Layer 7 of a small transformer language model trained on English Wikipedia (10 layers, counted from 0, width 128).
A neuron adds its activation times its output weights to the MLP's output. To switch it off is to set its activation to zero at one token and run the rest of the model.
A neuron's activation on a vector x is SiLU(gate . x) times (in . x), where the dot is the dot product.

Input weights of the MLP neurons that the questions are about. A number n stands for n times 0.0066.
n131 gate: 10 -7 24 -6 10 22 -34 7 -19 9 6 1 24 19 1 -11 -28 -53 5 8 12 10 91 4 13 -31 18 26 -33 21 -14 40 10 -25 37 5 17 -3 39 -19 5 24 -30 -13 19 13 -35 8 6 -22 6 -45 1 41 27 28 22 -8 -2 28 14 -1 -10 8 30 -15 -18 -6 -29 39 24 2 -24 -1 -5 19 -27 15 14 -25 7 12 24 -17 32 3 -4 3 -32 22 1 29 7 -17 -30 -4 -8 -14 -3 -45 4 -28 9 -1 17 68 18 -24 6 17 24 -7 -35 20 -12 -1 -19 9 -27 -20 17 -51 -4 -10 -7 -5 31 -9
n143 gate: 64 -14 -30 19 -58 -15 -32 -59 18 7 38 9 -17 21 37 -2 -8 54 -8 -59 6 4 -21 -11 -8 -53 -14 25 20 -42 -34 24 -6 -1 -58 -22 -11 -8 78 5 31 45 51 24 -12 -44 57 32 -37 10 -12 19 14 -7 32 -32 15 30 -19 -22 3 22 39 -20 -9 1 -13 -18 52 -6 1 -30 -29 -17 -18 17 24 9 -10 -36 44 14 -24 19 44 3 -17 64 46 -32 46 -1 -8 7 42 30 27 16 10 2 -15 -37 39 -5 -21 -9 -51 8 16 -12 -21 26 11 -32 61 -75 -40 20 -34 -23 16 -65 36 -64 58 26 37 6
n144 gate: 15 -25 35 -33 35 31 -4 1 15 34 -17 -36 -8 8 40 -22 9 -35 12 -37 14 -33 -2 26 10 5 65 -25 -19 13 -30 -15 15 8 -2 21 -17 5 29 14 -41 15 -35 -15 -11 -33 -31 -46 12 51 -6 0 74 -12 7 6 -3 -25 -8 -19 28 -20 -5 9 -24 -41 2 -27 -9 14 36 28 -19 21 10 -32 12 7 -18 -68 -32 35 -2 24 -7 -37 -17 -12 -27 -11 -8 4 -21 -31 4 -13 -11 -1 -19 -5 13 6 8 22 4 65 -10 10 17 -15 12 67 -67 3 5 -14 -16 -3 3 -8 14 -3 -45 8 3 39 1 -14
n240 gate: 0 -24 -34 -21 16 4 -3 -3 17 9 -10 -15 11 -8 6 -13 34 -3 11 -11 -1 16 20 -28 23 -6 -12 16 -14 25 -15 -30 -8 -21 12 -9 13 -4 8 -7 -10 -11 -5 -14 -23 22 -28 -18 6 4 -58 0 -8 -8 -14 5 13 15 24 58 8 -24 -24 17 -18 -15 14 -11 -12 -14 1 -3 0 -20 5 -7 1 -11 -22 -32 17 0 -2 -3 6 -20 -22 -24 -45 -20 10 0 3 6 -13 -31 -6 2 33 -10 21 11 14 -10 -7 -18 47 3 30 0 -6 18 -29 -6 -29 -12 -6 18 -37 7 -1 20 -12 4 -15 -2 -11 -5
n259 gate: 0 14 9 31 3 18 -18 11 48 30 -4 -5 -6 8 -18 -4 -9 9 -8 14 4 -7 -3 -19 -6 12 19 4 -12 6 -2 -38 -25 8 14 11 16 9 17 -22 15 -31 -39 0 -19 -17 -15 -15 17 1 -13 5 -10 -35 2 31 1 -10 5 -16 12 -9 -2 -5 5 -3 16 30 -29 17 -20 0 -5 7 -15 25 2 2 3 0 -11 25 19 3 -48 -25 9 6 12 -26 3 -5 -13 16 -15 -27 21 15 3 1 2 -5 19 -37 31 6 28 8 29 -34 19 -8 23 27 -24 12 -10 25 -25 0 3 36 11 2 13 11 9 5
n280 gate: 7 -11 24 -3 4 18 10 -20 -17 1 8 -8 4 11 16 -34 29 -8 -19 -10 18 -9 47 -47 5 23 28 -19 17 30 -15 -37 13 17 28 13 56 -13 24 -35 54 4 -1 22 33 23 48 10 -81 32 10 23 30 18 -10 -24 -21 -6 5 28 -15 31 31 -5 -12 -19 -15 -7 2 34 -33 -31 3 14 3 7 25 -20 9 16 20 -1 -18 -7 47 -1 24 20 -42 -32 -29 -20 -18 -46 18 13 -22 -22 -4 28 26 12 -2 -40 -24 -26 -16 36 -7 24 27 2 -9 4 -6 -10 -12 27 6 37 -32 -21 -18 23 18 -45 10 -28
n292 gate: -21 -8 19 -21 -11 -11 6 -49 21 -12 19 -36 -19 -5 62 59 24 -1 5 19 -10 -39 -8 -28 -9 33 24 -1 40 32 4 -46 10 38 -12 -31 -21 11 1 -34 5 -16 11 42 25 12 -27 3 43 -60 13 32 24 44 -6 -13 -5 19 -20 -10 52 -9 36 33 4 46 -39 14 -39 -41 3 28 22 -47 -52 -4 12 -34 15 -48 19 -7 7 -40 -25 -21 -3 34 62 -20 20 31 -23 50 -27 26 1 5 16 -29 41 -26 15 12 9 -8 23 6 -7 20 32 -52 -8 4 -5 80 33 15 8 66 52 -5 35 -58 22 4 3 16
n131 in: 14 -21 -18 -17 21 -8 -2 -69 -39 -25 -23 -13 28 35 -26 -9 -14 -63 2 1 -26 16 78 19 -2 38 5 -16 20 -15 -3 -9 47 -28 57 -45 -29 23 42 4 6 30 2 16 -13 -6 -34 6 43 -21 -12 -32 27 21 13 2 19 -19 -33 44 -34 24 -29 -19 21 -17 -25 -39 -29 -11 -18 5 -9 -10 -9 -1 10 16 -6 -8 -22 -2 15 -21 -2 -18 -27 -13 10 14 -4 43 -11 3 -15 -31 0 4 15 -30 25 -10 5 -22 21 42 13 32 42 45 -13 13 -16 48 0 -21 24 16 24 7 16 -72 -18 -42 -15 27 26 -29
n143 in: 20 -16 -10 25 3 -4 8 -23 -14 47 14 9 51 36 18 18 23 56 19 -17 22 23 -2 49 62 -10 -6 35 27 17 -30 -27 5 -3 -11 -12 -16 -2 10 35 -26 10 19 -14 -50 11 74 -21 -14 -8 0 25 13 0 28 -1 -1 21 32 6 -40 -23 17 35 17 -51 -30 12 4 34 36 21 -35 7 -27 21 80 -19 26 -3 8 5 20 37 -47 6 -76 32 -17 -8 16 8 11 28 10 29 21 6 3 51 37 -6 50 9 -11 -4 -5 11 3 -33 -1 -23 32 71 69 -39 2 -1 -50 51 30 -46 21 -42 -1 -24 27 -45
n144 in: 5 -6 46 -19 67 -15 8 -9 -6 13 -10 10 22 -11 -7 16 25 -18 15 20 14 -7 -52 15 26 25 2 -31 -40 31 14 -10 -38 -70 5 -6 15 -6 -27 -27 -57 2 -1 9 -4 -49 -34 -34 -2 2 21 -33 18 2 -40 17 13 -15 -19 3 -8 2 0 32 29 16 -24 1 -21 -11 32 36 -22 -37 20 59 32 -20 -2 21 -25 16 -83 50 4 58 -24 -6 -3 0 -8 -18 13 27 16 20 -94 -46 -17 -34 -21 23 3 -5 2 16 8 13 28 -5 -4 43 19 -12 -57 9 -66 -27 -37 3 -37 -5 -28 -28 16 16 3 28
n240 in: 2 -7 25 4 2 -21 8 13 -12 -47 -9 24 -9 -6 29 -39 -12 26 16 10 14 2 -33 9 7 2 8 10 32 -8 -8 11 13 -6 -18 27 -6 -2 -25 -2 -47 -9 -44 -5 -5 -35 -1 -7 13 4 -1 -13 -11 -20 6 18 -5 42 -3 1 17 -46 17 -51 5 -10 -18 17 8 8 31 0 27 2 14 -28 13 -39 9 36 9 25 -20 0 36 -30 6 -10 21 16 13 -23 12 -29 9 19 -11 -20 -1 1 -13 -22 9 -13 22 19 -17 17 0 -30 -23 -17 5 16 7 -11 33 7 -13 13 20 4 9 -30 13 34 33 -1
n259 in: 53 -37 -40 15 14 31 -34 24 7 26 15 2 -40 8 -45 -47 -20 -9 -18 -27 -3 -13 20 -29 -8 -50 -14 25 5 7 -42 44 54 -12 -17 -9 -26 -1 -11 -38 19 3 1 -15 -2 10 -6 -49 4 21 -9 16 -26 -21 3 18 -31 -15 -41 -52 -15 17 -1 -17 0 31 29 0 -17 4 -4 -28 -33 35 -21 39 -4 16 8 7 12 4 16 -23 -11 24 14 -14 23 -21 -13 4 -10 -18 3 -35 -1 16 -16 -3 26 0 25 -35 56 9 5 18 2 18 33 -31 1 5 -13 10 -11 10 -23 -28 -21 6 22 -12 15 15 21 15
n280 in: 10 -3 -2 -4 -19 27 6 59 -1 -70 -50 -4 -59 -26 55 13 32 -43 35 4 11 35 -44 -16 -18 -8 8 27 -19 13 3 -14 15 15 0 23 6 26 2 -7 33 -16 -12 -19 16 -24 -28 -26 -13 46 -37 -38 -7 1 10 -32 -10 12 -11 9 33 62 -5 8 -24 -13 -18 -13 52 -14 80 11 11 -23 -24 -12 -14 -2 22 -11 45 22 3 -29 -46 27 12 -8 1 -23 -41 -10 9 -5 15 -12 -19 -27 9 31 -8 28 -27 -1 55 -14 -10 43 22 -12 13 -7 -7 -30 -21 -7 24 -4 2 14 -5 20 -30 -12 21 1 -6 -28
n292 in: -25 -3 20 -27 30 34 41 -19 5 19 -35 -42 -14 -24 -14 -39 -26 37 34 37 -34 -18 -9 -84 28 -3 -11 15 29 -32 -6 19 46 -38 12 22 18 -62 -43 -20 47 21 35 -10 -22 31 13 -14 33 15 -12 -15 -19 3 8 26 -3 36 19 -38 -23 -29 -24 6 17 11 29 15 -7 -21 -60 -12 44 -32 -16 -8 -9 -34 -14 30 15 6 50 10 35 8 15 9 -15 -34 22 29 8 2 3 9 23 0 -8 31 -2 21 9 -4 -29 -15 -37 -18 -6 4 21 62 18 12 -49 30 -55 -65 -41 28 8 -23 20 -5 6 20 -64 4

Output weights of the MLP neurons that the questions are about. A number n stands for n times 0.004.
n131: 6 -27 -19 -4 20 -2 -19 31 51 -24 -6 -2 -38 -12 4 -16 -32 40 -4 -17 14 42 -18 -14 -30 -95 12 -7 -16 -9 2 -24 -13 1 30 -8 -11 -28 -12 -42 -43 11 12 -19 -18 -29 -10 -14 0 8 28 -5 -5 -16 40 22 -23 13 -15 17 -7 -45 -45 -29 -32 24 10 2 -13 16 6 -22 -8 11 69 61 -26 -37 -10 -26 18 -7 -24 23 63 7 8 -3 -43 22 -57 18 -37 -2 -16 1 -5 16 -18 -6 23 -26 -6 -31 18 28 16 -19 -25 2 -8 0 -11 -32 -11 -21 20 -2 65 -21 9 -4 39 3 -35 -19 28 8
n143: -24 -6 32 26 10 16 18 -12 57 -22 32 -18 90 -15 -17 -16 -51 26 8 9 36 -26 36 5 21 -9 -16 -26 25 -16 -2 -17 -36 1 10 -3 -4 22 4 6 -45 -17 5 22 0 23 18 9 17 -7 -2 -48 22 -18 9 53 51 2 14 20 5 25 -14 18 -33 14 -49 9 27 -4 -16 -1 -30 24 6 2 -26 -3 -11 -2 -31 29 -11 52 -35 -9 16 28 49 -5 -24 48 -16 31 26 -10 25 23 -44 -28 2 -60 -42 -42 44 32 -13 -6 -18 -50 -2 43 -38 15 27 -49 -49 -1 -77 -6 -8 -21 11 20 -40 55 -18 -3
n144: 5 23 -34 5 -23 4 -1 -16 -56 0 -29 56 -2 11 0 -65 25 8 34 20 -5 27 22 21 -28 -4 15 7 14 -34 -15 15 1 -1 16 13 7 26 43 -48 18 12 -15 -62 -2 -11 -26 -1 -25 -19 10 23 41 -7 -14 -16 -32 27 19 5 7 14 -10 -3 -13 28 17 13 41 -22 20 -7 19 19 -16 -18 -22 8 15 1 -30 36 -6 -22 33 -68 19 -29 -14 -18 -23 28 -14 27 -2 26 20 64 -44 -5 -7 1 -16 -12 -37 -34 8 7 28 -13 5 21 -60 32 45 -20 -41 -3 -10 -5 26 9 5 -32 -50 8 -22 -10
n240: 19 -22 14 18 28 -31 -30 5 6 27 10 -31 6 34 -36 57 -14 -1 -11 3 17 -29 7 -21 -14 -1 -14 -34 17 16 20 -3 -10 21 -1 5 3 -8 -17 1 -13 -7 53 7 10 -25 8 -8 -34 -6 20 3 2 -11 -10 -2 2 -31 -33 -12 12 11 -3 -20 12 3 -14 39 4 5 -27 19 -27 14 -8 10 19 52 30 -10 -22 19 5 3 -14 -2 1 44 -26 -11 48 32 -1 -20 20 17 13 18 -22 -2 19 -4 -7 8 8 15 -10 -6 -11 19 11 -8 15 -7 2 42 23 0 10 14 -3 -14 10 32 -30 -1 -18 4
n259: -10 27 6 -12 4 -5 3 -24 -3 -21 4 -1 21 -9 -4 -21 1 22 9 -12 -29 -3 7 21 -24 -7 12 16 31 -4 -19 21 -23 23 2 21 -10 -5 10 30 -8 6 -2 -15 16 16 26 16 11 15 9 5 21 28 4 -31 22 25 11 28 10 -20 -2 11 20 20 -19 -11 -28 -19 -8 1 33 -37 2 -14 6 -6 -2 4 26 -9 -1 19 13 25 -9 -3 3 6 4 -18 24 27 13 -4 -32 -31 13 -3 2 18 3 36 34 -8 -1 -7 9 42 -16 8 -2 0 29 2 7 6 -34 -2 18 16 -10 21 27 -8 10 6
n280: -34 -11 4 13 -5 -14 -6 24 0 -16 -35 32 -22 -2 -5 9 -17 -52 19 43 13 25 -40 -8 18 9 35 73 -20 -11 -11 5 -6 27 -21 9 -8 27 2 -22 6 13 -15 19 -15 -9 5 8 -15 -76 -45 -12 -17 37 44 6 -20 7 -10 29 17 25 8 -30 -19 5 -31 -15 -22 48 -5 21 14 7 16 12 24 -38 -30 1 16 -14 37 -18 -94 -8 -14 -6 6 18 22 18 36 -27 -11 -16 5 -54 45 16 -19 29 1 45 19 -9 -14 -16 37 -31 3 21 -29 -9 23 2 11 -11 37 48 -52 34 13 -55 -8 10 -2 3
n292: 24 3 -39 66 -8 -8 -70 11 4 -16 22 41 32 38 -23 8 31 -7 4 -35 43 1 14 18 -18 57 -43 -15 -22 4 5 4 -39 20 15 -6 -4 11 32 10 3 -3 -47 -32 -31 -1 53 52 -2 -24 11 4 20 -8 8 0 -12 58 -20 5 -4 48 65 19 -49 23 5 17 36 5 -8 11 -63 -17 28 25 12 -8 49 32 20 -37 2 -11 1 20 -14 -15 23 25 -41 21 -30 32 -9 -2 48 9 24 -11 40 -59 -20 15 10 -13 -19 27 -9 9 -31 7 -4 -19 13 -31 53 33 32 -89 -12 2 2 -24 28 0 26 -8

Each question names a token from some text and the token that comes next. It shows the vector x that enters the MLP there. A number n stands for n times 0.033.

Then comes g, the gradient of the next token's log-probability with respect to the MLP's output, scaled to length 1. A neuron's effect is roughly proportional to its activation times (output weights . g). A number n stands for n times 0.0036.

"ro", then "c"
x: -28 -2 21 -1 -11 6 -13 -25 41 -2 10 58 -18 41 8 -33 -14 20 6 33 5 -14 -17 -14 21 -14 37 -33 20 -4 21 -1 21 32 -47 22 -14 -19 12 -4 -12 -26 -13 16 -30 -3 -16 -11 5 31 -20 17 8 -37 5 -2 52 32 -7 -28 19 -56 14 8 -9 -13 2 21 7 -17 22 -6 1 -14 35 -17 11 -13 -4 29 -29 1 -21 18 44 5 3 -43 -36 27 -4 2 -6 -27 4 20 6 -14 26 -1 -18 13 -7 0 31 25 12 47 27 -34 14 -11 -2 12 -16 1 1 -7 2 -23 -5 13 1 -27 9 15 13 32
g: -4 5 -22 -41 -28 24 -23 18 -9 -7 69 19 9 -18 -5 -47 -2 32 48 37 15 -2 14 -18 -6 32 -10 -23 16 -7 -9 10 -10 -18 -4 -44 -10 -5 -20 23 20 14 -8 6 -37 18 32 34 -2 55 45 24 6 -1 49 -30 -2 -19 4 -4 -15 -13 17 -44 3 -1 -4 -15 -44 7 -22 -13 4 -60 14 -27 -11 20 1 -14 5 -14 -13 -12 -34 -17 0 1 -14 50 21 -37 48 -28 3 -48 26 -12 40 -27 0 22 -12 28 -9 9 3 -29 -11 10 -15 3 4 17 39 47 28 -10 51 -3 -27 9 -25 -25 16 15 36 6
Which neuron, switched off, raises the next token's probability most? n144

"it", then "ing"
x: 4 24 -15 2 -24 13 4 16 2 -6 36 19 -8 12 -2 34 1 27 17 15 26 41 -11 32 40 0 -38 17 -29 24 7 -21 -16 -24 1 -13 55 -48 7 10 -12 -32 -40 -7 11 11 0 11 -5 -10 -61 -5 38 -15 9 -10 -26 16 58 -9 -29 8 29 -1 -18 -11 0 -24 1 14 8 -22 35 -11 -3 32 -13 7 21 -36 -16 19 27 -2 -2 2 -8 -2 18 33 21 16 7 32 -22 -36 6 -18 37 -6 -2 -28 15 -6 -32 -16 9 -7 55 -5 -50 0 -20 -20 6 -55 8 3 14 4 -18 1 33 4 13 -10 3 -5
g: -10 -4 -6 11 -9 -82 5 32 6 11 -36 27 -6 -4 -13 -30 -7 -22 46 2 -41 36 -26 -46 -2 -9 7 0 -23 -15 32 -59 -22 -30 26 24 67 23 13 -23 -13 -29 -72 29 6 -41 44 -38 -16 -11 -32 4 -19 -10 1 20 24 -14 19 -31 20 20 26 -26 -2 6 1 -10 34 0 14 4 6 -20 -11 29 23 2 -9 6 -15 -61 18 -18 -4 9 8 8 35 -2 9 -4 19 -3 6 6 -21 14 -22 -22 5 12 -24 25 -23 -4 12 22 -46 18 -4 25 -24 -1 13 26 -8 -4 23 -34 -9 34 -18 19 44 -27 0 -6
Which neuron, switched off, raises the next token's probability most? n143

"e", then "ost"
x: 18 5 19 1 20 -32 33 3 46 -6 16 8 16 10 -1 -7 33 8 0 45 0 2 -42 3 21 15 38 21 23 -38 12 -2 38 3 2 8 -5 -5 -24 -30 -28 -13 -12 41 -8 -3 -21 24 -30 -11 -22 9 -15 3 -44 11 -4 29 9 -16 4 -13 16 -24 -19 -9 -32 51 -16 -16 26 -20 19 -5 -33 20 1 -6 -5 -20 -26 25 -23 2 0 -4 -14 -40 -22 -48 -5 -20 -18 34 -28 3 16 9 15 -3 27 -2 4 3 48 13 15 35 -28 -8 -35 -15 -16 -24 24 -22 14 4 -1 17 14 17 4 -13 -33 12 43 -12
g: 6 -46 0 -58 30 9 -24 5 20 -20 4 -43 -18 -24 -27 25 -4 -7 21 15 -48 7 15 -20 -11 23 42 -48 25 1 -2 3 59 40 10 16 -1 15 8 10 2 -12 -47 36 6 -45 4 -55 12 42 15 -25 -13 10 -25 47 11 -31 -4 37 52 -8 -21 -6 25 0 30 -13 27 10 7 9 -11 -6 21 -59 10 18 -53 -1 6 -32 -23 6 29 23 -9 -10 7 2 -25 6 -28 -29 -32 -29 10 -16 -18 -18 42 -21 6 -20 41 7 5 -16 -6 3 12 0 7 -22 15 -2 -40 -2 -11 -10 8 26 -20 -16 -35 -13 -37 9
Which neuron, switched off, lowers the next token's probability most? n292

" f", then "av"
x: -23 -50 -8 4 0 5 -4 5 40 -53 -18 11 52 -20 -18 23 -9 -6 14 -9 -13 -3 -9 0 -26 -10 15 37 -20 -1 -22 15 -4 -25 -22 -25 30 21 -13 -9 19 3 -33 -9 -8 -11 31 -37 13 1 -40 -11 -25 -8 2 4 -24 8 18 8 -18 19 22 -8 19 -1 -3 53 16 -4 25 -12 -34 1 -7 21 1 5 -16 -15 18 6 -8 -2 44 -27 -26 -8 -2 -1 3 -4 5 30 -14 11 14 46 -16 -8 -9 -21 5 -49 -33 -8 4 -2 -28 17 11 -2 -18 14 -17 -39 -22 9 -15 18 6 27 14 -49 -6 -8 -37 14
g: -4 -36 0 -5 -27 28 -9 41 1 13 35 16 0 -22 -32 40 15 -22 62 -8 -2 17 -41 -31 -18 32 -16 30 6 0 -22 23 -54 -12 20 -33 -4 -20 7 -26 -9 -12 10 12 17 -33 37 -42 13 5 12 -19 3 3 7 17 32 9 1 2 -21 5 -13 11 -34 -10 -60 2 -42 8 -8 9 -7 54 -27 -10 -9 -28 38 22 -18 -2 -10 5 -12 57 -17 -13 -8 -41 -1 13 0 -5 13 19 -13 15 -36 10 30 -14 -40 -7 32 -31 8 -1 4 12 -21 -48 34 -11 -25 -41 -20 47 56 10 -6 25 -31 9 29 25 11 25
Which neuron, switched off, lowers the next token's probability most? n143

".", then " The"
x: 17 -22 -6 -3 -9 25 1 4 77 5 6 -8 -3 1 -25 22 -4 15 10 25 -1 14 32 6 -9 -14 -7 -7 -37 14 10 -20 -19 -16 -5 -18 -2 30 15 -22 -9 16 11 -6 -7 8 -9 3 -25 -34 20 10 1 6 24 -5 2 -2 5 -5 -1 39 18 -32 1 5 -25 6 -9 44 -17 -14 -46 -1 9 -7 -15 8 -6 -36 11 -6 8 15 32 -19 7 22 -5 29 1 -6 6 13 7 -10 29 -7 -21 -16 7 -14 -18 -74 -3 54 6 -22 17 -6 17 3 1 31 -21 -9 9 6 33 9 7 -30 -21 -2 -10 -14 24 2
g: -17 11 -8 -20 7 2 -23 1 -6 55 -10 -45 -5 16 10 -29 21 5 40 -38 4 -31 2 -19 14 -4 12 21 -11 -5 21 16 5 -10 -29 16 -12 -15 -22 -1 -8 2 -1 1 17 42 7 38 -25 -15 43 61 16 -16 53 3 -23 9 56 -60 -24 21 -17 -45 -12 56 5 43 28 -21 0 -35 0 9 31 55 0 -24 -42 -4 -2 -31 -4 45 1 -7 27 10 -16 14 8 -30 25 -32 6 2 20 -23 -10 5 0 -1 56 4 12 -22 -11 -9 -17 9 -12 -4 -3 14 -31 11 -28 -11 11 60 2 22 16 -16 -2 -20 29 43
Which neuron, switched off, lowers the next token's probability most? n131

" ev", then "ents"
x: -40 -13 -34 7 -37 -7 46 19 41 6 -1 -15 -10 -1 -10 -7 3 5 0 -8 17 -21 7 -8 -38 -16 -4 16 -24 6 27 15 13 -1 -7 -27 -52 -12 14 -3 26 -30 -28 18 -22 -18 -13 -30 -27 -10 -7 -17 30 3 -29 -3 -16 16 18 -27 12 -25 -15 9 2 -21 -10 3 27 -4 36 27 4 22 -9 19 -3 -9 -1 -49 23 16 -4 2 36 -18 -36 42 3 9 -8 16 31 29 -12 7 -15 18 -2 35 -27 12 16 12 8 9 -4 -12 -12 -28 44 -14 -34 -19 2 -45 32 34 11 46 -9 27 24 -10 -11 14 35 11
g: 44 5 24 51 5 -24 5 -20 -10 18 27 21 32 26 18 0 8 -29 -17 -12 19 19 26 -42 -4 38 -1 -11 -12 11 17 14 -21 18 19 -45 -8 31 45 -9 35 -32 -7 31 -8 -46 -55 -20 -61 39 24 -6 16 -2 7 -15 -41 -19 18 -12 -11 10 20 -19 20 -30 24 -5 -9 10 -20 8 5 10 7 2 2 9 17 26 41 8 -1 -57 -37 17 38 -10 28 20 14 -30 51 -24 -28 -9 -29 -4 16 -16 -25 -13 -29 1 -25 6 -26 -26 -7 -30 -4 31 -16 12 19 10 -3 -26 -5 -12 19 -45 15 24 -47 -31 47 10
Which neuron, switched off, raises the next token's probability most? n292

"I", then "'"
x: -25 5 -15 -11 -19 1 -7 29 76 16 12 22 -17 -34 -29 -14 -17 -6 23 6 2 -14 24 -13 49 4 -11 15 10 -2 -11 -37 5 -5 -6 -11 -11 5 18 -16 33 -8 -37 7 5 5 23 19 2 -6 15 -23 17 19 16 -32 -8 11 4 30 4 20 45 4 -7 13 -5 14 -22 -19 28 -23 -44 30 8 -29 12 -6 -19 0 15 10 4 -3 24 17 -46 19 1 -8 17 -21 -11 -6 4 -1 -9 22 -7 -30 -5 12 3 -28 -26 23 -9 21 7 -36 36 -8 -31 2 -9 -2 -12 -6 -10 -25 -9 -28 -12 -30 -6 26 -13 1
g: -37 5 -15 31 32 -5 -25 -17 17 9 -15 9 -7 -29 27 -9 -9 7 -1 -29 -42 -18 -25 17 4 -5 1 -26 8 -1 16 -4 9 15 -2 28 3 -27 -50 16 -30 -22 56 -13 44 -16 -13 -80 -24 -16 -3 -67 -20 13 4 22 23 -26 1 32 -9 5 -24 -42 -53 -54 15 28 8 -35 -7 8 -8 -36 -17 -8 45 -19 11 -19 -9 6 20 -20 27 -12 10 7 0 -46 51 -17 20 -15 -31 -10 -26 -30 22 9 -6 4 -17 -22 23 -15 -25 12 5 -31 4 0 -39 8 -6 -23 -27 21 -12 1 28 25 33 0 26 13 -34 -34
Which neuron, switched off, lowers the next token's probability most? n143

"w", then "ave"
x: -24 -2 -34 47 -20 -20 -8 -4 29 -30 -8 29 -16 -29 -33 -23 -12 -10 41 19 -24 2 8 -31 -2 -5 1 3 -22 26 -22 -34 7 10 5 10 26 9 13 -12 -13 -25 6 -7 -11 -12 11 -19 13 -3 -25 11 22 -26 10 -20 -11 -1 17 -26 23 -40 -16 17 10 3 33 6 -9 61 11 -19 -38 19 -8 12 -12 -17 -11 31 41 3 9 -13 50 4 1 -7 19 6 -20 -7 23 -24 -2 32 10 -4 41 -14 2 1 5 -11 27 -7 -4 7 2 4 10 -5 13 -20 -12 -27 -2 30 -14 31 -38 10 -4 -57 -2 -9 41 17
g: 26 -16 -3 -8 -25 -5 -25 53 18 17 34 -26 0 27 -7 13 20 -30 6 -1 -12 -4 -12 23 -23 12 -28 -29 -14 1 9 33 19 -35 3 12 -12 -13 16 -44 -26 -39 33 34 22 -29 17 -6 21 1 47 -13 10 -17 -17 16 -10 -22 1 -6 -24 -47 -38 10 -47 -30 -16 -21 -12 3 -19 -6 -54 15 -32 -57 -26 1 16 -29 -33 9 -32 29 -22 11 -2 -37 8 -20 -25 27 -55 3 20 43 26 13 -23 -6 -28 -17 -16 21 9 -37 3 -31 3 -5 -10 -51 10 45 -53 -15 -18 6 29 -8 -14 14 -13 -14 -14 46 10 22
Which neuron, switched off, lowers the next token's probability most? n240

" m", then "ember"
x: -37 -32 -13 -9 -16 5 8 2 77 -35 -6 3 14 -12 -19 3 -7 1 11 12 -21 3 -15 5 -45 -16 -11 -19 16 -8 14 -29 5 24 -10 -8 26 -5 -13 10 -9 -27 2 -7 -2 12 -3 -32 4 -10 7 3 11 -2 -1 21 -30 -4 30 -2 0 13 0 -29 -2 16 12 47 -10 45 -4 -15 17 -6 17 14 -14 -7 -24 -2 52 41 14 -16 30 -19 20 4 6 0 -17 -42 -4 -3 6 -1 14 4 3 29 14 -5 7 -11 -17 12 14 -11 -4 -20 9 -5 11 28 -30 -32 3 34 -13 4 24 -8 19 -52 -7 1 51 1
g: 39 -2 2 18 -7 0 -3 18 -9 -8 28 -47 37 26 14 -8 47 30 -51 -42 -15 -62 -11 45 14 -23 -2 39 18 -22 4 8 -39 -9 33 -37 -28 6 -12 17 -14 10 21 2 35 8 1 -22 -20 13 -13 -7 35 30 0 5 2 -14 2 32 25 -35 18 1 -40 -8 6 -8 63 21 -39 -11 12 25 -19 15 -14 27 -9 -27 -19 -10 6 28 -17 5 20 -23 12 -22 2 11 -30 12 51 4 -3 -30 -9 1 13 49 0 41 20 14 27 37 -22 16 21 -9 30 -20 -18 -14 -7 30 24 -56 53 -3 23 4 -30 -8 23 -13
Which neuron, switched off, lowers the next token's probability most? n259

" the", then " e"
x: -1 -12 9 -20 6 -3 15 -25 89 -10 6 14 17 7 -15 -1 -21 30 -11 19 30 -11 42 6 -2 2 -23 -12 0 14 6 -23 -11 -10 16 -14 10 10 5 -27 3 -15 5 10 -4 18 -20 0 -4 -9 2 3 6 -3 23 4 -37 -15 12 1 -3 16 11 -10 15 -1 -17 17 -11 26 -4 -15 -29 32 -1 -11 -5 8 25 -17 22 6 4 3 77 -10 2 9 3 14 -20 -9 -17 2 -1 -17 -1 36 10 18 7 -15 -6 -53 -4 24 4 -1 -11 12 14 -11 -1 5 -20 -10 13 1 11 -1 -12 -9 -9 3 -7 -21 29 8
g: -4 -22 -31 -2 8 -2 -19 14 16 -35 14 -48 -21 -21 30 12 -2 2 28 9 0 -48 -18 25 17 25 -11 -4 7 14 -24 26 1 -18 6 -30 -36 -30 -2 -38 15 4 19 6 -35 -4 -40 18 -5 -23 -3 0 -25 -15 -44 13 24 30 31 0 -10 -20 -31 23 19 27 -20 5 36 -15 -32 -47 -27 -4 14 82 5 14 -24 20 38 31 -6 -19 20 -16 -45 -10 22 20 -15 11 23 -31 -73 -6 0 -16 27 36 -10 5 3 -1 24 -10 -22 -19 -44 18 7 -4 24 1 -5 4 -61 16 15 19 -28 -4 -9 7 -25 36 -37 40
Which neuron, switched off, lowers the next token's probability most? n131

",", then " the"
x: 6 -42 9 -3 27 33 -3 -6 55 4 15 -14 -19 1 10 22 -9 2 22 19 12 -17 5 21 28 -15 -27 21 -54 11 2 19 14 1 13 12 -12 1 3 -27 -3 -13 -28 -5 -17 28 7 -4 -1 12 -15 -10 -7 -5 14 14 -2 -9 33 0 27 -17 -12 -16 -19 -3 -33 4 -7 10 10 -32 -31 -20 2 -6 12 -11 -29 -2 -17 4 7 3 48 -12 -23 -15 -22 -5 15 -37 9 -29 3 -25 23 0 -15 -7 -20 -5 -2 -74 -8 52 2 -27 -9 -4 -5 -23 14 67 -5 0 -5 -3 8 19 8 -26 -11 -13 8 29 5 -25
g: -2 -8 21 -5 25 -20 30 28 7 44 -18 -44 -3 -29 35 12 -26 -22 13 -11 40 9 -2 34 13 0 4 -12 -39 -2 25 26 -11 17 -4 16 -26 -7 9 -31 -14 52 -29 3 -22 -43 32 -7 36 -6 -23 23 25 -23 37 21 11 6 29 16 31 -39 -31 0 -45 25 3 -48 -6 -6 -10 -1 12 4 -19 33 -26 -2 -25 -21 27 6 -7 14 15 -17 -16 -26 38 21 14 -5 -8 32 -3 -29 3 -24 42 -9 -23 2 46 9 18 -1 25 -5 -4 -9 -39 -31 -17 -44 -6 28 -17 32 -9 -44 23 38 43 -63 -31 23 12 27
Which neuron, switched off, lowers the next token's probability most? n131